Layer 16 of a small transformer language model trained on English Wikipedia (22 layers, counted from 0, width 64).
In attention head 0, each number of a token's query is one row of weights dot the token's vector x plus its bias. The head spreads its attention over the tokens so far by the softmax of query dot key.

Query weights of the head. A number n stands for n times 0.0022.
q0 (bias -0.187): 214 -93 -154 -296 14 -6 -180 -130 -187 -183 291 -83 -33 -97 -103 117 332 43 252 -285 80 -106 -57 64 27 202 158 175 -95 5 122 -219 261 -68 154 -125 -81 -62 242 -66 127 -17 -22 36 -125 -13 -33 223 -128 7 231 128 135 75 -305 -22 21 -84 27 57 -90 -154 -329 -202
q1 (bias -0.424): 116 -135 123 -98 1 84 41 -93 -195 -58 466 4 32 -104 -66 42 20 -111 159 -80 54 34 -42 -52 -37 383 134 71 -7 -94 -31 -26 338 78 -23 -153 -23 86 142 106 107 -108 -47 20 80 25 -91 312 54 -19 23 263 85 8 -28 60 -80 -70 -103 82 35 -124 -208 -283
q2 (bias -0.526): 73 -18 -55 -106 -24 185 93 -188 -174 -284 296 -107 -56 -119 -38 -11 177 -213 146 -58 -50 -121 123 -64 -25 139 143 199 -69 -55 99 -93 202 -133 166 -359 102 6 205 115 14 -11 -67 95 -135 -96 118 48 -64 55 128 19 -79 44 -100 -111 60 25 102 59 0 23 -326 -29
q3 (bias -0.162): -82 54 204 113 -38 -50 103 -25 102 -38 162 116 -49 -2 -41 -19 134 -125 -284 222 -19 -42 -20 138 24 58 80 27 189 4 -3 80 7 114 -49 -56 -119 14 -148 289 -57 -41 -31 -49 41 -8 -93 -117 -23 -42 -78 173 11 -153 100 -164 -21 9 115 -152 131 12 98 -29
q4 (bias 0.538): -23 90 -109 -4 -11 -124 28 200 12 113 -390 -60 -11 18 -14 -122 -117 324 -145 -74 -51 104 91 -183 -33 -104 -246 -104 -183 27 -195 295 -76 6 -190 160 34 -1 -83 45 -47 -118 48 -85 -5 -100 130 20 -73 -37 -26 -332 -28 -12 -10 -67 -29 -50 -188 102 -17 130 146 127
q5 (bias 0.150): 34 39 -85 -126 63 132 -25 -33 -152 -150 -247 -140 30 -57 247 -138 133 114 -67 -73 -50 27 89 55 50 -65 70 39 -97 -62 36 6 -106 -179 54 -63 61 129 -180 -131 149 20 -44 93 3 -46 -1 -8 42 66 54 -110 -105 92 248 27 -220 23 28 -71 54 -10 71 5
q6 (bias -0.011): -55 108 73 -49 72 -68 76 19 93 18 -139 -3 -20 56 -6 7 179 -96 -105 122 133 0 69 345 289 -2 -92 37 22 -114 219 159 -114 82 29 10 -67 252 -114 22 51 -22 -6 -7 95 14 -10 -42 125 -40 136 173 32 -63 45 75 -48 135 48 -80 -21 -30 77 -1
q7 (bias -0.398): 129 -67 88 -190 72 84 113 -112 22 -281 286 44 137 -162 26 -164 105 -48 129 -206 24 -17 -300 -19 -239 -112 211 -5 -10 -162 -22 -241 169 -83 122 -219 -47 -140 154 45 -41 -103 14 4 -228 -32 -90 145 0 111 -1 107 76 261 -88 9 101 -34 -85 -22 69 56 -321 -116
q8 (bias -0.201): 7 47 197 -54 2 -69 -36 -12 -33 -197 162 7 -48 -172 76 46 -46 -67 211 -77 109 -71 -180 -159 81 34 56 111 -66 -16 76 -33 210 20 31 -165 90 103 194 136 -119 -203 39 -188 18 -357 196 -46 225 -36 64 73 106 3 -15 -247 32 -109 -142 11 -139 -290 -218 -196
q9 (bias -0.360): -52 -193 117 47 128 155 -61 -217 -194 -168 307 112 -100 -113 -11 -8 212 -137 48 4 104 24 100 35 -55 -160 78 73 -32 170 -13 -28 -10 47 -35 -46 -25 76 156 -342 246 -21 45 -23 114 -108 38 -55 -43 -230 -158 92 83 140 -38 50 -175 19 93 -185 -89 206 31 -89
q10 (bias 0.046): -90 36 -134 12 -34 -119 -181 -163 108 85 8 163 -193 83 110 -29 190 189 -25 -59 222 98 -11 -68 -171 -63 -88 -17 16 38 96 -48 -94 -58 -131 230 -56 -60 100 -227 213 -87 133 -113 79 118 74 2 -81 -209 -59 -91 105 97 -150 48 -125 -122 70 40 -269 -103 -98 18
q11 (bias -0.265): 209 212 65 -170 62 23 -79 -14 -175 -11 431 -85 85 -58 -277 90 212 -58 61 -164 -105 -150 38 149 -213 109 -38 -42 14 -59 156 -38 -5 108 -1 -195 -267 165 334 43 2 -145 -48 -69 -257 9 -8 -104 -96 -391 2 70 19 -43 -147 35 29 22 331 -64 -314 8 -282 -39
q12 (bias -0.268): -140 -118 -130 -72 96 79 182 -111 54 156 7 216 -64 -97 -29 -131 179 36 -71 -121 -52 41 71 19 13 -26 -123 -248 -131 126 -111 11 -9 -85 54 7 119 67 176 -124 -16 -37 47 -18 28 -126 -88 -121 -71 -202 59 -32 -55 -18 6 1 160 1 170 -151 -147 -142 -3 64
q13 (bias -0.574): 23 -113 273 50 171 -13 192 -165 47 -105 37 145 -26 28 -166 -134 -91 -394 49 -18 17 -263 33 -26 -93 43 289 -14 17 167 11 -169 -31 -3 37 -120 251 7 -28 -92 36 87 -35 293 -148 282 -10 -115 -154 35 196 155 -35 44 -160 -37 -7 27 32 -82 97 18 -63 66
q14 (bias -0.282): 80 -94 95 -50 24 8 0 -246 -40 -83 168 -145 -99 -8 -75 69 -58 -191 97 2 -220 109 181 -90 -94 -268 28 64 6 -132 -278 -5 70 -194 222 -33 41 -4 30 -18 -9 -87 -47 2 -257 -245 -212 -47 -42 -210 -127 97 -121 48 43 -32 74 -59 -109 -168 -48 127 -178 137
q15 (bias -0.486): -30 43 -143 -33 76 79 98 -259 68 -237 -33 237 143 -26 -146 -154 11 -187 -42 -107 251 70 -8 199 78 -249 -33 -1 55 -16 74 -77 -6 -13 -6 155 -66 -266 52 22 209 -36 -31 -119 16 -29 -266 334 -74 62 159 78 -76 -41 -2 -4 152 39 67 -137 -78 83 -62 -288
q16 (bias -0.188): 196 78 147 130 239 -197 80 98 75 97 -86 44 16 -39 -64 33 -31 -87 6 -269 -61 -93 157 185 96 -28 -32 55 -90 131 -111 39 -19 106 47 34 92 181 -104 97 246 0 280 48 -35 -7 -191 40 -164 -160 295 -99 -21 263 -25 -191 87 -117 71 -149 -128 41 -4 -243
q17 (bias -0.335): -53 -98 7 44 -36 120 -142 95 -63 -243 201 185 -262 -72 253 94 133 -75 132 -74 239 -13 -143 -125 -158 30 205 -30 50 142 138 -6 96 51 56 -156 28 -159 105 -7 12 36 230 60 -35 83 72 -18 -8 -39 50 172 -29 152 125 -35 8 17 8 147 19 -204 -100 -130
q18 (bias -0.018): -141 -70 76 11 -209 -79 -39 110 -236 -110 61 -97 -10 11 162 -54 -24 -2 111 96 -49 -101 -113 -159 -6 97 -41 194 66 59 -46 -166 58 -45 -127 -28 226 69 25 -88 -92 -118 -71 -114 26 -21 186 66 13 109 -166 -52 56 53 130 59 -126 -39 -107 81 167 91 -78 8
q19 (bias 0.614): -56 26 -52 66 -21 -54 -9 303 19 240 -449 -132 178 -33 85 -57 -254 123 -125 -32 -87 164 -60 -65 130 -134 -273 50 209 -91 -217 -131 100 169 245 201 187 -33 -226 22 -37 225 167 -220 6 8 -11 -74 -96 151 -27 -196 105 145 158 -44 16 -85 -366 113 110 -97 357 -114
q20 (bias -0.138): -193 -62 -96 178 59 -169 75 -298 69 25 109 279 64 177 -235 56 55 -35 -84 -265 26 51 -305 -122 -137 -69 -23 62 -8 -114 -97 162 118 -105 228 0 -155 115 -108 101 293 -34 51 74 139 99 -43 44 -153 -266 -92 110 -38 -81 -30 -103 -206 -26 -217 -21 87 -13 -10 94
q21 (bias 0.061): 246 -24 91 73 20 100 -211 -51 307 -122 -128 -67 -96 -20 122 0 200 236 -236 -185 60 62 173 133 -75 -208 -58 -22 -180 64 -195 228 54 -316 30 -129 -83 -183 110 -183 -76 -8 -27 126 157 -110 -171 -30 101 -54 155 102 -251 183 7 -85 228 -62 39 -335 -157 127 136 79
q22 (bias -0.168): -69 18 217 -78 201 161 100 61 18 54 -61 -140 -36 2 -92 62 -23 -49 114 73 -48 169 94 -69 107 -177 -26 9 -286 -75 2 230 -188 -78 21 22 -78 313 -248 -277 -75 56 142 -90 115 24 120 91 82 -71 141 206 -234 0 -101 33 -153 -190 73 10 165 -50 202 -144
q23 (bias -0.220): -88 -252 155 -27 227 -72 53 34 120 -44 135 60 23 -82 -93 -41 78 -20 11 41 -95 134 23 -117 -70 -55 156 -70 70 -103 83 -64 -2 96 -26 -76 122 -20 -89 -41 -115 -61 52 -56 38 -171 90 65 2 27 -61 -227 39 -117 -235 -157 269 -49 194 -20 -221 -93 18 -114
q24 (bias -0.049): 6 88 19 96 142 88 -15 56 -85 -155 38 -210 5 -145 -161 66 -2 -196 86 -13 -179 121 84 -48 -115 36 -113 20 63 -221 -110 -138 -79 -27 -19 -90 -206 -2 2 38 119 206 -28 42 -122 42 -278 238 24 -226 30 -285 83 -72 -71 22 -65 -21 172 281 163 -94 269 67
q25 (bias -0.100): -159 -16 265 120 -166 -74 57 67 44 -30 49 81 62 269 149 -3 -40 135 -21 89 -2 -173 46 120 -56 -77 14 -153 75 -104 20 70 -76 90 -210 -10 -135 48 100 -157 -34 -122 -52 125 18 -227 -25 -59 117 -298 -38 246 -79 -197 -258 70 -178 73 8 -210 -251 -36 -103 41
q26 (bias 0.024): -137 -33 28 179 -92 -211 99 -29 -6 60 -18 -8 -266 -41 90 34 40 85 -13 26 1 -220 21 -120 236 60 -21 72 -121 89 -118 125 61 -11 -46 58 -71 125 47 -207 16 -79 46 36 106 -63 -88 -60 127 -100 -2 -101 -16 -116 -50 -37 299 -220 -43 145 -139 -206 -147 -26
q27 (bias -0.224): -82 208 -97 113 62 -49 39 121 37 -120 4 183 -138 -84 -96 48 20 -67 -105 -196 67 -138 -54 -147 92 56 82 153 -150 -102 125 101 26 78 -92 107 -99 130 -45 -259 -46 146 212 -22 162 -84 16 3 -97 33 278 -7 -172 58 103 -144 139 146 411 -123 -56 103 265 206
q28 (bias -0.004): 214 -198 8 125 -208 -96 48 243 13 189 137 115 -1 -12 -47 -70 88 -86 -120 -198 22 -141 -15 -22 -57 150 -45 -63 32 -12 76 -121 115 -38 121 -92 67 224 64 10 119 118 13 57 116 -79 153 -92 3 -99 -183 -21 123 -181 -73 -62 48 -33 47 -92 -8 -28 104 80
q29 (bias -0.012): 40 -142 165 -11 117 -81 168 43 151 -185 50 152 -42 261 -175 87 21 -114 -106 -3 -75 -98 47 -67 -5 -174 81 -129 220 143 88 -221 -78 130 19 206 27 -254 -155 399 -116 -82 -13 155 -117 171 -108 -205 -4 -113 151 -19 92 -131 -83 82 -55 80 -4 95 -158 -3 -138 -109
q30 (bias 0.033): 131 269 -185 68 -108 74 121 38 128 -60 270 -104 -4 54 115 355 121 -75 -163 29 36 -323 89 171 206 83 -123 176 103 24 -73 -90 192 -27 59 114 251 72 -244 -3 92 82 111 239 199 -48 25 178 171 40 140 95 78 -78 350 81 121 -19 -164 -162 -156 82 -28 -77
q31 (bias 0.043): 122 30 -54 -125 -125 -209 55 -167 103 -236 24 -98 -9 -177 -189 94 -156 153 171 61 8 -126 -283 -61 40 60 17 -134 -16 117 -93 -2 8 302 182 -85 -173 0 23 11 208 80 -18 88 -141 -8 144 -4 -115 -24 -85 -67 227 -132 43 172 -37 -26 -165 141 -78 87 58 -20

Each question shows a short text with each token's key, already scaled and adjusted for position as the last token sees it. A number n stands for n times 0.00079.

Then comes the last token's vector x. A number n stands for n times 0.01.

0 ")": 7 -24 31 20 26 18 14 8 -67 65 -42 44 -83 56 -191 46 -154 -48 119 311 -131 -54 -145 -91 -116 -97 -212 30 -14 27 -205 -160
1 " (": 38 -22 4 100 33 -74 -62 -31 -90 -93 -28 -93 -99 -29 -154 4 -92 -83 86 343 -106 -146 -50 -71 47 -141 -243 -53 -15 117 -120 -107
2 "2": 71 8 -22 63 57 -29 -50 -87 -53 -79 -91 -79 -15 -63 -102 -20 -101 -22 116 114 -28 -224 -124 14 -179 121 -159 135 -59 -101 306 156
3 "0": -16 30 -65 58 45 -16 11 -118 -3 -66 -26 -37 -23 -117 -139 -40 -154 -2 153 142 -30 -120 -204 73 -195 106 -123 51 20 -148 256 192
4 "0": 2 -16 -72 -9 40 -16 6 -64 9 -55 -25 -22 -18 -68 -92 16 -151 8 169 125 9 -132 -103 26 -265 -65 -141 52 134 -73 189 326
5 "1": -46 -38 19 -41 13 -10 -14 -73 -15 -61 -19 -4 -83 -71 -139 -43 -166 15 123 199 -23 -156 -154 -6 -192 -12 -331 56 81 -21 153 167
6 ")": 23 -42 3 -24 13 -13 -27 -29 -36 -89 -23 24 -83 -57 -136 -14 -99 -94 124 163 -12 -230 -228 27 -64 -175 -151 230 131 161 154 -10
x: 12 75 20 -52 -156 -53 98 162 -12 71 -139 -8 12 -126 2 79 50 325 8 -28 98 -39 52 54 4 -81 39 13 113 -111 59 -97 130 -16 -65 -57 -149 -132 6 -24 -42 -41 52 -145 49 246 4 -79 126 175 79 -180 250 57 -66 47 35 65 -30 123 106 -111 -64 -68
Which token does the last token look at most? 1 " ("

0 " L": 41 -155 189 6 1 -118 -91 -106 -103 61 -36 -84 -78 -72 -125 2 -39 -44 4 202 -73 102 -34 0 -61 14 -191 70 20 -46 -33 -100
1 "es": 187 -45 105 71 66 -120 -42 -106 -101 -26 -70 -52 -25 -70 -130 -46 -25 -102 -19 161 -51 204 -22 -9 -113 65 -122 84 -96 -10 -81 -20
2 "y": 136 173 34 164 113 -71 -40 -114 -107 -40 -12 -59 -66 -122 -99 -47 -83 -47 46 132 -50 205 -46 29 -23 32 -56 43 -133 -64 -30 55
3 "a": -78 135 -59 115 84 -21 -5 -25 -82 2 37 5 -79 -133 -58 -40 -42 -8 0 162 -15 250 -74 50 9 -168 -140 55 -87 -59 -122 53
4 " U": -122 103 -113 97 176 -35 -17 -130 -91 -57 -15 -138 -75 -86 -78 -28 -63 -36 40 195 -22 123 -10 65 82 -116 -10 -27 -21 -38 -82 -149
5 "k": -156 -193 -142 -43 109 62 31 -148 -88 -70 28 -86 -3 -111 -49 -44 -43 -78 -31 53 -39 196 -23 -4 -48 29 -37 59 47 -182 -75 -64
6 "ra": 62 -197 -140 -101 151 74 59 -78 -52 -102 52 -91 -24 -115 -74 -78 -55 -99 22 107 12 129 70 75 -46 -123 -63 -47 -48 -155 38 44
x: -53 21 33 132 -72 282 -108 137 -51 208 -39 -11 -157 -79 -92 -32 60 141 112 69 7 233 -98 84 123 14 -77 -155 -114 -138 -3 31 60 31 -145 101 -130 54 -5 183 120 -44 28 -131 -75 109 56 -130 169 -17 -95 -151 -139 126 89 -9 -64 -33 -80 8 -28 7 301 -120
Which token does the last token look at most, and with what share of its attention? 4 " U", with about 40%

0 " and": -14 -96 124 -6 35 -63 -40 -45 -155 28 -80 25 -156 -29 -214 21 -257 -33 96 396 -112 69 -112 -98 59 -53 -271 -105 -88 -6 -54 -89
1 " P": 182 -145 146 121 60 -157 -134 -157 -212 2 -146 -106 -67 -128 -171 -32 -153 -12 98 293 -29 81 -40 -59 1 57 -274 -52 18 -70 -85 -72
2 "ian": 220 244 64 187 111 -149 -72 -166 -154 -35 8 -146 -55 -117 -165 -56 -138 -80 56 180 -9 200 -124 -62 -112 15 -99 3 -80 -28 -172 -179
3 "o": -60 189 -80 153 86 -24 -29 8 -142 -51 -23 -11 -98 -109 -134 -52 -152 -41 40 256 -66 296 -201 -92 -127 -16 -261 -42 16 -48 -225 -63
4 " O": -197 164 -179 159 259 -59 -1 -162 -134 -64 9 -194 -82 -168 -96 -32 -58 -63 112 221 -30 188 47 -40 86 -134 -27 -62 -36 30 -127 -193
5 "p": -221 -158 -178 6 172 81 34 -167 -170 -102 -45 -151 -24 -118 -166 -91 -131 -125 16 263 12 176 106 32 -30 -107 -61 144 -96 -21 -187 -88
6 ".": 1 -40 -122 -25 0 69 -4 -21 -53 -37 -46 47 -100 -88 -81 -62 -35 52 17 243 -121 90 -63 59 88 -315 -330 284 -187 112 -125 -87
x: -1 165 56 -171 -117 223 45 186 3 -5 22 21 65 -1 -91 44 25 349 -186 -24 67 30 -7 43 35 -82 -22 213 35 55 -149 -119 82 9 92 -109 -127 -91 -81 20 -108 66 54 55 -4 121 -107 -120 54 119 48 -127 48 71 78 98 32 40 -144 -60 3 119 -36 -96
Which two tokens does the last token look at most, in order? 0 " and", 3 "o"

0 "3": -20 -45 18 14 5 -14 -23 -10 -54 19 -55 22 -80 -15 -128 12 -163 -4 131 239 -68 -115 -85 14 -164 -56 -263 49 -2 -19 -142 24
1 " —": 24 -36 46 -3 37 -24 -44 -56 -46 -18 -55 15 -96 -37 -154 -22 -43 -50 55 272 -87 -143 -33 -1 -63 -90 -272 86 74 85 -41 -111
2 " v": 71 79 49 149 101 -65 -21 -172 -82 -7 -34 -97 -41 -55 -170 -39 -41 -36 -31 217 -59 -72 -2 17 -19 24 -277 -74 39 -46 49 17
3 "ice": -45 106 -77 79 47 11 -26 -20 -100 3 15 -27 -39 -64 -94 -34 -136 -16 7 170 -26 45 -158 27 -98 -110 -324 79 -72 10 -93 -61
4 "-": -195 76 -171 31 162 11 -22 -130 -90 -87 22 -164 -57 -53 -94 -38 -124 -26 58 133 -28 6 -50 -2 -50 -46 -157 -36 -46 -27 -141 105
5 "re": -196 -153 -179 21 154 46 50 -142 -42 -86 46 -126 -72 -69 -108 -38 -38 -81 36 138 -34 -19 -76 2 -19 31 -161 -88 -82 -4 104 36
6 "ctor": 54 -126 -57 -106 18 32 -18 -14 -106 -2 -4 -46 -58 -2 -122 -13 -144 -49 -28 201 19 -7 -138 -98 -43 -22 -268 -29 -15 -95 -169 -96
x: 24 9 -124 -98 -149 31 -199 197 101 2 -137 10 41 -19 -127 -70 53 340 -13 17 5 106 61 -125 169 -5 117 72 108 -24 -160 -105 43 -38 -101 61 108 -119 -17 -75 31 41 -190 -133 0 123 -37 -150 -39 184 -11 -3 80 6 -106 26 -105 79 -106 59 -8 -6 92 21
Which token does the last token look at most? 4 "-"

0 "a": 27 -139 146 15 42 -87 -16 -35 -118 64 -57 -11 -120 -50 -178 -3 -154 -35 107 356 -57 168 -107 -48 23 -146 -161 -79 -122 -91 -217 -84
1 " (": 6 -39 24 95 67 -76 -37 -38 -113 -72 -32 -106 -109 -70 -121 -21 -54 -20 72 320 -92 -57 -72 -46 261 -365 -150 28 -53 32 5 -129
2 "2": 63 -27 4 54 65 -35 -38 -85 -48 -86 -102 -83 -7 -79 -104 -29 -98 -11 129 115 -6 -226 -163 24 -166 76 -111 181 -70 -183 387 102
3 "0": -8 5 -61 71 57 -14 36 -118 0 -78 -30 -53 -12 -123 -158 -51 -152 19 187 156 -6 -96 -237 75 -182 45 -46 47 -1 -200 340 181
4 "0": 11 -5 -107 15 48 -19 6 -66 -4 -62 -39 -62 8 -91 -59 23 -137 21 206 125 28 -174 -79 26 -268 -119 -86 66 116 -113 275 326
5 "4": -39 -33 23 -27 30 8 25 -80 -12 -50 -26 -19 -82 -84 -130 -66 -123 2 139 151 39 -175 -247 7 -114 -25 -255 89 100 -15 358 190
6 ")\n": -74 22 40 14 -15 -18 -14 -35 -18 -57 -22 -26 5 29 -98 -1 -12 48 122 186 -59 -237 -233 -174 -14 -35 -27 196 219 215 282 -164
x: 95 267 -8 -18 -248 -2 52 63 -174 45 -32 14 -35 -141 -16 -12 100 232 7 18 4 -51 67 61 31 -121 39 63 166 -135 19 -132 153 41 -69 199 -34 -6 76 -68 -33 -8 78 -114 -79 61 0 -291 42 157 -13 -125 177 126 100 106 27 55 -56 23 8 -141 -200 10
Which token does the last token look at most? 3 "0"

0 "2": -56 -33 23 -2 3 -8 -8 -17 -52 26 -87 33 -93 0 -200 29 -233 -5 203 348 -90 -150 -89 -6 -269 -64 -263 22 3 -48 -106 14
1 "0": 29 -34 16 63 -2 -21 -9 -107 -19 10 -54 -30 -57 -52 -200 2 -227 13 190 296 -86 -112 -134 13 -331 -4 -209 -28 61 -121 -153 64
2 "0": 2 -19 -39 110 12 -8 -2 -40 -38 27 -53 -49 -24 -70 -121 50 -222 21 200 263 -63 -193 -14 -8 -349 -148 -217 -35 66 -106 -72 152
3 "1": 48 8 -19 -39 -39 8 -33 18 -52 17 -72 33 -91 -44 -128 -11 -221 62 167 283 -21 -204 -56 -34 -253 -70 -364 29 72 65 -85 114
4 ")\n": 36 89 18 -16 -43 24 -7 -3 -87 8 -59 -46 -44 87 -164 28 -116 37 177 305 -121 -247 -152 -165 -106 -13 -172 57 125 230 17 -202
5 " ": -107 -14 -69 -89 29 62 36 -156 -73 -62 -31 -190 21 -93 -115 -95 -169 76 125 235 -37 -195 18 -84 -33 231 12 -105 -254 -12 66 251
6 " -": -13 -56 41 -25 2 -34 26 -71 60 -78 -17 -89 -37 45 -172 -102 -195 -70 6 280 -61 -107 -96 -69 -228 291 216 -154 -56 34 179 117
x: 90 27 -17 -119 -244 -63 -86 47 -160 56 -192 78 -19 -175 -62 47 -55 337 85 -30 105 -51 -27 134 11 -22 -34 -93 86 11 67 -234 127 -102 67 1 -139 18 -73 -47 -21 -45 -37 -98 7 12 -108 -65 88 -4 106 -68 -31 41 101 33 -150 -128 -167 20 46 -107 -22 -59
Which token does the last token look at most? 5 " "

0 "0": -21 -25 15 19 -9 0 -9 -24 -32 7 -56 23 -66 -8 -130 27 -159 -12 145 211 -67 -119 -86 40 -226 -52 -248 32 11 -3 -109 58
1 "0": 9 -31 2 24 -9 -3 -3 -25 -33 3 -57 19 -66 -11 -131 23 -158 -15 142 212 -66 -119 -86 40 -226 -53 -248 31 11 -3 -109 58
2 "4": 49 -4 -18 27 21 3 -7 -22 -52 22 -67 1 -78 -24 -140 -2 -172 -21 131 253 -52 -105 -101 6 -174 -38 -252 39 19 -23 -86 28
3 ")": 13 -5 3 9 -26 12 -5 33 -65 17 -47 50 -87 7 -139 21 -134 -16 119 246 -76 -130 -106 -24 -88 -139 -246 68 42 99 -66 -69
4 " (": -48 23 -60 -17 47 -1 -16 -45 -59 -65 -21 -61 -57 -15 -139 -2 -74 -65 35 281 -95 -113 -21 -51 -58 -71 -280 -13 -22 103 -117 -84
5 "2": -62 6 -55 -32 43 48 23 -87 -21 -71 -65 -89 -6 -54 -98 -24 -87 -23 87 131 -45 -185 -108 32 -187 91 -183 115 -76 -102 177 92
6 "0": 11 -5 -24 -71 16 37 74 -57 29 -48 -27 -34 -1 -78 -124 -48 -133 -23 105 151 -28 -99 -165 68 -197 83 -137 37 -5 -123 182 158
x: 77 122 -140 -92 -178 -27 38 44 -13 161 95 -113 57 -4 -146 79 -25 324 78 105 -58 -187 73 119 -66 218 20 -49 -38 0 -69 -72 152 71 -19 98 40 -4 48 156 -96 24 -102 -160 -105 74 70 -124 33 124 -42 -73 93 -154 49 -48 50 -120 -76 76 13 -85 109 41
Which token does the last token look at most? 6 "0"

0 "ou": 63 -236 196 16 22 -155 -92 -45 -153 45 -27 -78 -115 -62 -135 10 -142 -18 64 312 -16 195 -195 -71 100 -54 -111 24 -74 -44 -237 -63
1 "ble": 128 -37 84 107 59 -50 -16 16 -119 39 -30 -17 -157 11 -182 12 -209 -69 46 334 -76 131 -297 -50 80 -74 -164 2 -37 -22 -244 -63
2 " b": 227 135 62 187 147 -125 -114 -187 -170 -51 -65 -163 -127 -76 -147 -23 -168 -56 107 300 -58 21 -29 -77 130 -62 -144 0 18 1 -85 72
3 "ass": -71 135 -79 48 68 14 -12 -39 -108 -24 -48 -32 -100 24 -212 -54 -240 -88 -23 300 36 56 -199 -14 16 -162 -230 148 15 -39 -275 -80
4 "\n": -29 50 -46 19 39 -4 -26 8 -145 2 16 -15 -78 39 -173 26 -92 72 109 381 -85 -46 -181 -143 165 -248 -181 54 22 158 -145 -158
5 " ": -95 -38 -79 -96 47 57 39 -168 -53 -67 -1 -203 41 -98 -90 -115 -121 64 127 168 -37 -236 2 -55 -37 240 55 -66 -227 -5 146 305
6 " -": 20 -63 31 -37 26 -7 34 -94 55 -98 8 -110 -10 34 -175 -137 -137 -49 -9 235 -75 -112 -127 -49 -248 309 245 -94 -30 49 209 137
x: 54 35 -40 -63 -237 -95 -64 30 -160 51 -166 109 -30 -178 -72 86 -82 335 68 7 112 -13 -41 77 14 -38 -36 -91 100 -33 47 -202 159 -86 49 -1 -165 48 -75 -73 -16 5 -13 -108 -10 22 -122 -93 103 -7 87 -79 -44 27 90 82 -133 -146 -147 18 62 -100 -4 -83
Which token does the last token look at most, and with what share of its attention? 5 " ", with about 40%

0 "ced": 65 -137 158 44 33 -63 -66 -51 -146 74 -55 -9 -129 2 -176 51 -204 -71 50 326 -87 76 -131 -81 38 -5 -229 -84 -97 -24 -169 53
1 " on": 54 -112 115 19 4 -91 -77 -136 -142 -101 -54 -2 -157 -68 -190 -5 -259 -76 98 339 -61 38 -116 -110 24 -120 -24 -83 28 111 -56 -98
2 " ": 70 84 28 157 151 -67 -13 -168 -114 -108 -47 -70 -46 -65 -150 -58 -43 5 -26 247 -94 -9 -110 -42 -27 31 -402 -67 -68 -124 -46 59
3 "1": 17 68 -110 132 105 -17 -23 -96 -86 -78 -68 -30 -53 -145 -99 -12 -212 18 68 209 -53 7 -77 85 -181 18 -205 43 -177 -235 53 230
4 " October": 77 -24 11 21 39 -50 7 -3 41 -67 -65 128 -68 -188 -33 -104 -119 -41 58 141 -25 -69 -126 67 -164 -12 -338 -15 288 -37 196 133
5 " ": -57 -78 -152 -45 41 73 57 -132 -97 -64 -37 -95 -31 -56 -184 -69 -142 69 44 325 -43 -117 -70 -91 -46 -12 -271 156 29 62 132 159
6 "1": -34 -41 -77 -84 31 20 -34 -50 -54 -71 -72 -59 36 -141 -80 -61 -191 63 99 221 75 -123 60 -9 -168 -80 -170 217 -110 -191 200 215
x: 133 234 23 -193 -61 51 7 158 -189 113 214 -17 -98 87 0 0 58 274 -134 172 -56 -168 21 -22 18 141 -71 -49 23 39 33 2 85 25 -23 -33 37 -30 -102 16 -60 -41 -69 -294 -31 47 -77 38 155 67 7 77 117 -30 38 165 120 114 -66 104 -58 -43 168 -12
Which two tokens does the last token look at most, in order? 4 " October", 3 "1"

0 "ps": 39 -97 89 17 12 -65 -31 -29 -76 25 -40 -8 -82 -23 -113 -2 -93 -55 27 187 -2 81 -109 -25 79 -80 -93 20 -19 2 -114 -21
1 "w": 116 -26 84 40 37 -57 -35 -79 -89 9 -26 -39 -83 5 -123 7 -92 -38 67 176 -71 54 -66 -33 15 -47 -99 4 -48 -33 -90 -76
2 "ich": 63 74 10 77 52 7 1 -19 -94 31 -33 -29 -29 -13 -85 -10 -56 -34 -12 146 -36 132 -101 -24 31 -51 -146 36 -35 -69 -99 -140
3 " and": 12 51 -16 62 35 -9 -13 -27 -87 -33 -44 15 -80 -57 -92 8 -123 -25 24 198 -42 79 -33 -29 106 -114 -152 2 -60 -25 -8 -19
4 " Ar": -156 91 -104 79 125 0 -13 -121 -73 -35 -28 -93 -50 -79 -43 -35 -68 -28 53 117 23 82 -5 0 15 5 -84 -13 -21 -86 -11 -58
5 "d": -124 -89 -113 -23 84 55 24 -98 -98 -41 -13 -67 -33 -59 -72 -30 -87 -21 -5 124 -8 80 -32 -30 -69 50 -109 84 -24 -49 -105 -4
6 "le": 1 -133 -76 -82 75 90 -9 -18 -73 -51 -1 -46 -40 -53 -59 -42 -68 -52 -12 115 -31 158 -93 -14 -10 -6 -119 53 -25 -59 -122 -12
x: -71 69 -97 69 -56 116 44 192 27 272 -264 36 35 22 -98 22 -16 325 -34 -41 -60 132 -50 -12 -36 99 -74 109 -39 -49 -214 -156 -30 72 -116 66 4 -17 34 -9 -21 125 -11 99 48 15 -10 -172 18 47 127 -27 -140 133 -94 -11 -27 98 -50 -5 40 42 233 111
Which token does the last token look at most, and with what share of its attention? 5 "d", with about 60%

0 "ice": 18 -105 117 22 45 -54 -1 -5 -101 69 -44 -3 -118 15 -186 23 -205 -37 94 365 -47 74 -235 -141 38 -53 -184 -92 -61 -51 -194 -82
1 " (": 24 -45 44 98 55 -70 -32 -27 -114 -36 -30 -88 -131 -10 -147 24 -112 -31 111 334 -91 -73 -140 -92 251 -305 -154 -22 -43 55 -64 -86
2 "2": 66 -33 11 60 67 -44 -33 -74 -55 -77 -100 -79 -12 -76 -115 -12 -104 -39 133 138 -20 -236 -191 20 -174 44 -128 171 -47 -191 361 74
3 "0": -5 -1 -60 76 50 -6 48 -109 0 -62 -36 -46 -20 -96 -173 -31 -160 0 190 172 -24 -110 -262 68 -210 42 -68 33 11 -189 317 151
4 "0": 9 -1 -113 20 53 -22 5 -59 -11 -59 -41 -61 17 -85 -61 30 -141 29 193 125 28 -158 -98 21 -271 -114 -83 75 124 -117 278 326
5 "3": -63 -41 13 -17 60 14 21 -95 -22 -77 -30 -21 -99 -82 -144 -61 -138 6 139 174 25 -164 -277 8 -139 -1 -271 89 91 -41 294 155
6 ")\n": -71 16 32 7 -17 -14 -11 -26 -30 -50 -17 -19 1 39 -109 16 -16 36 113 195 -64 -231 -259 -182 -25 -44 -33 192 230 185 253 -187
x: 88 270 -9 -16 -256 -4 46 45 -173 46 -32 8 -12 -138 -10 -30 109 236 12 -1 17 -58 58 62 24 -122 41 59 158 -137 21 -135 149 39 -72 195 -28 -4 81 -67 -40 -13 85 -121 -77 68 9 -301 45 152 -12 -121 173 115 92 95 35 62 -59 30 16 -133 -199 10
Which token does the last token look at most? 3 "0"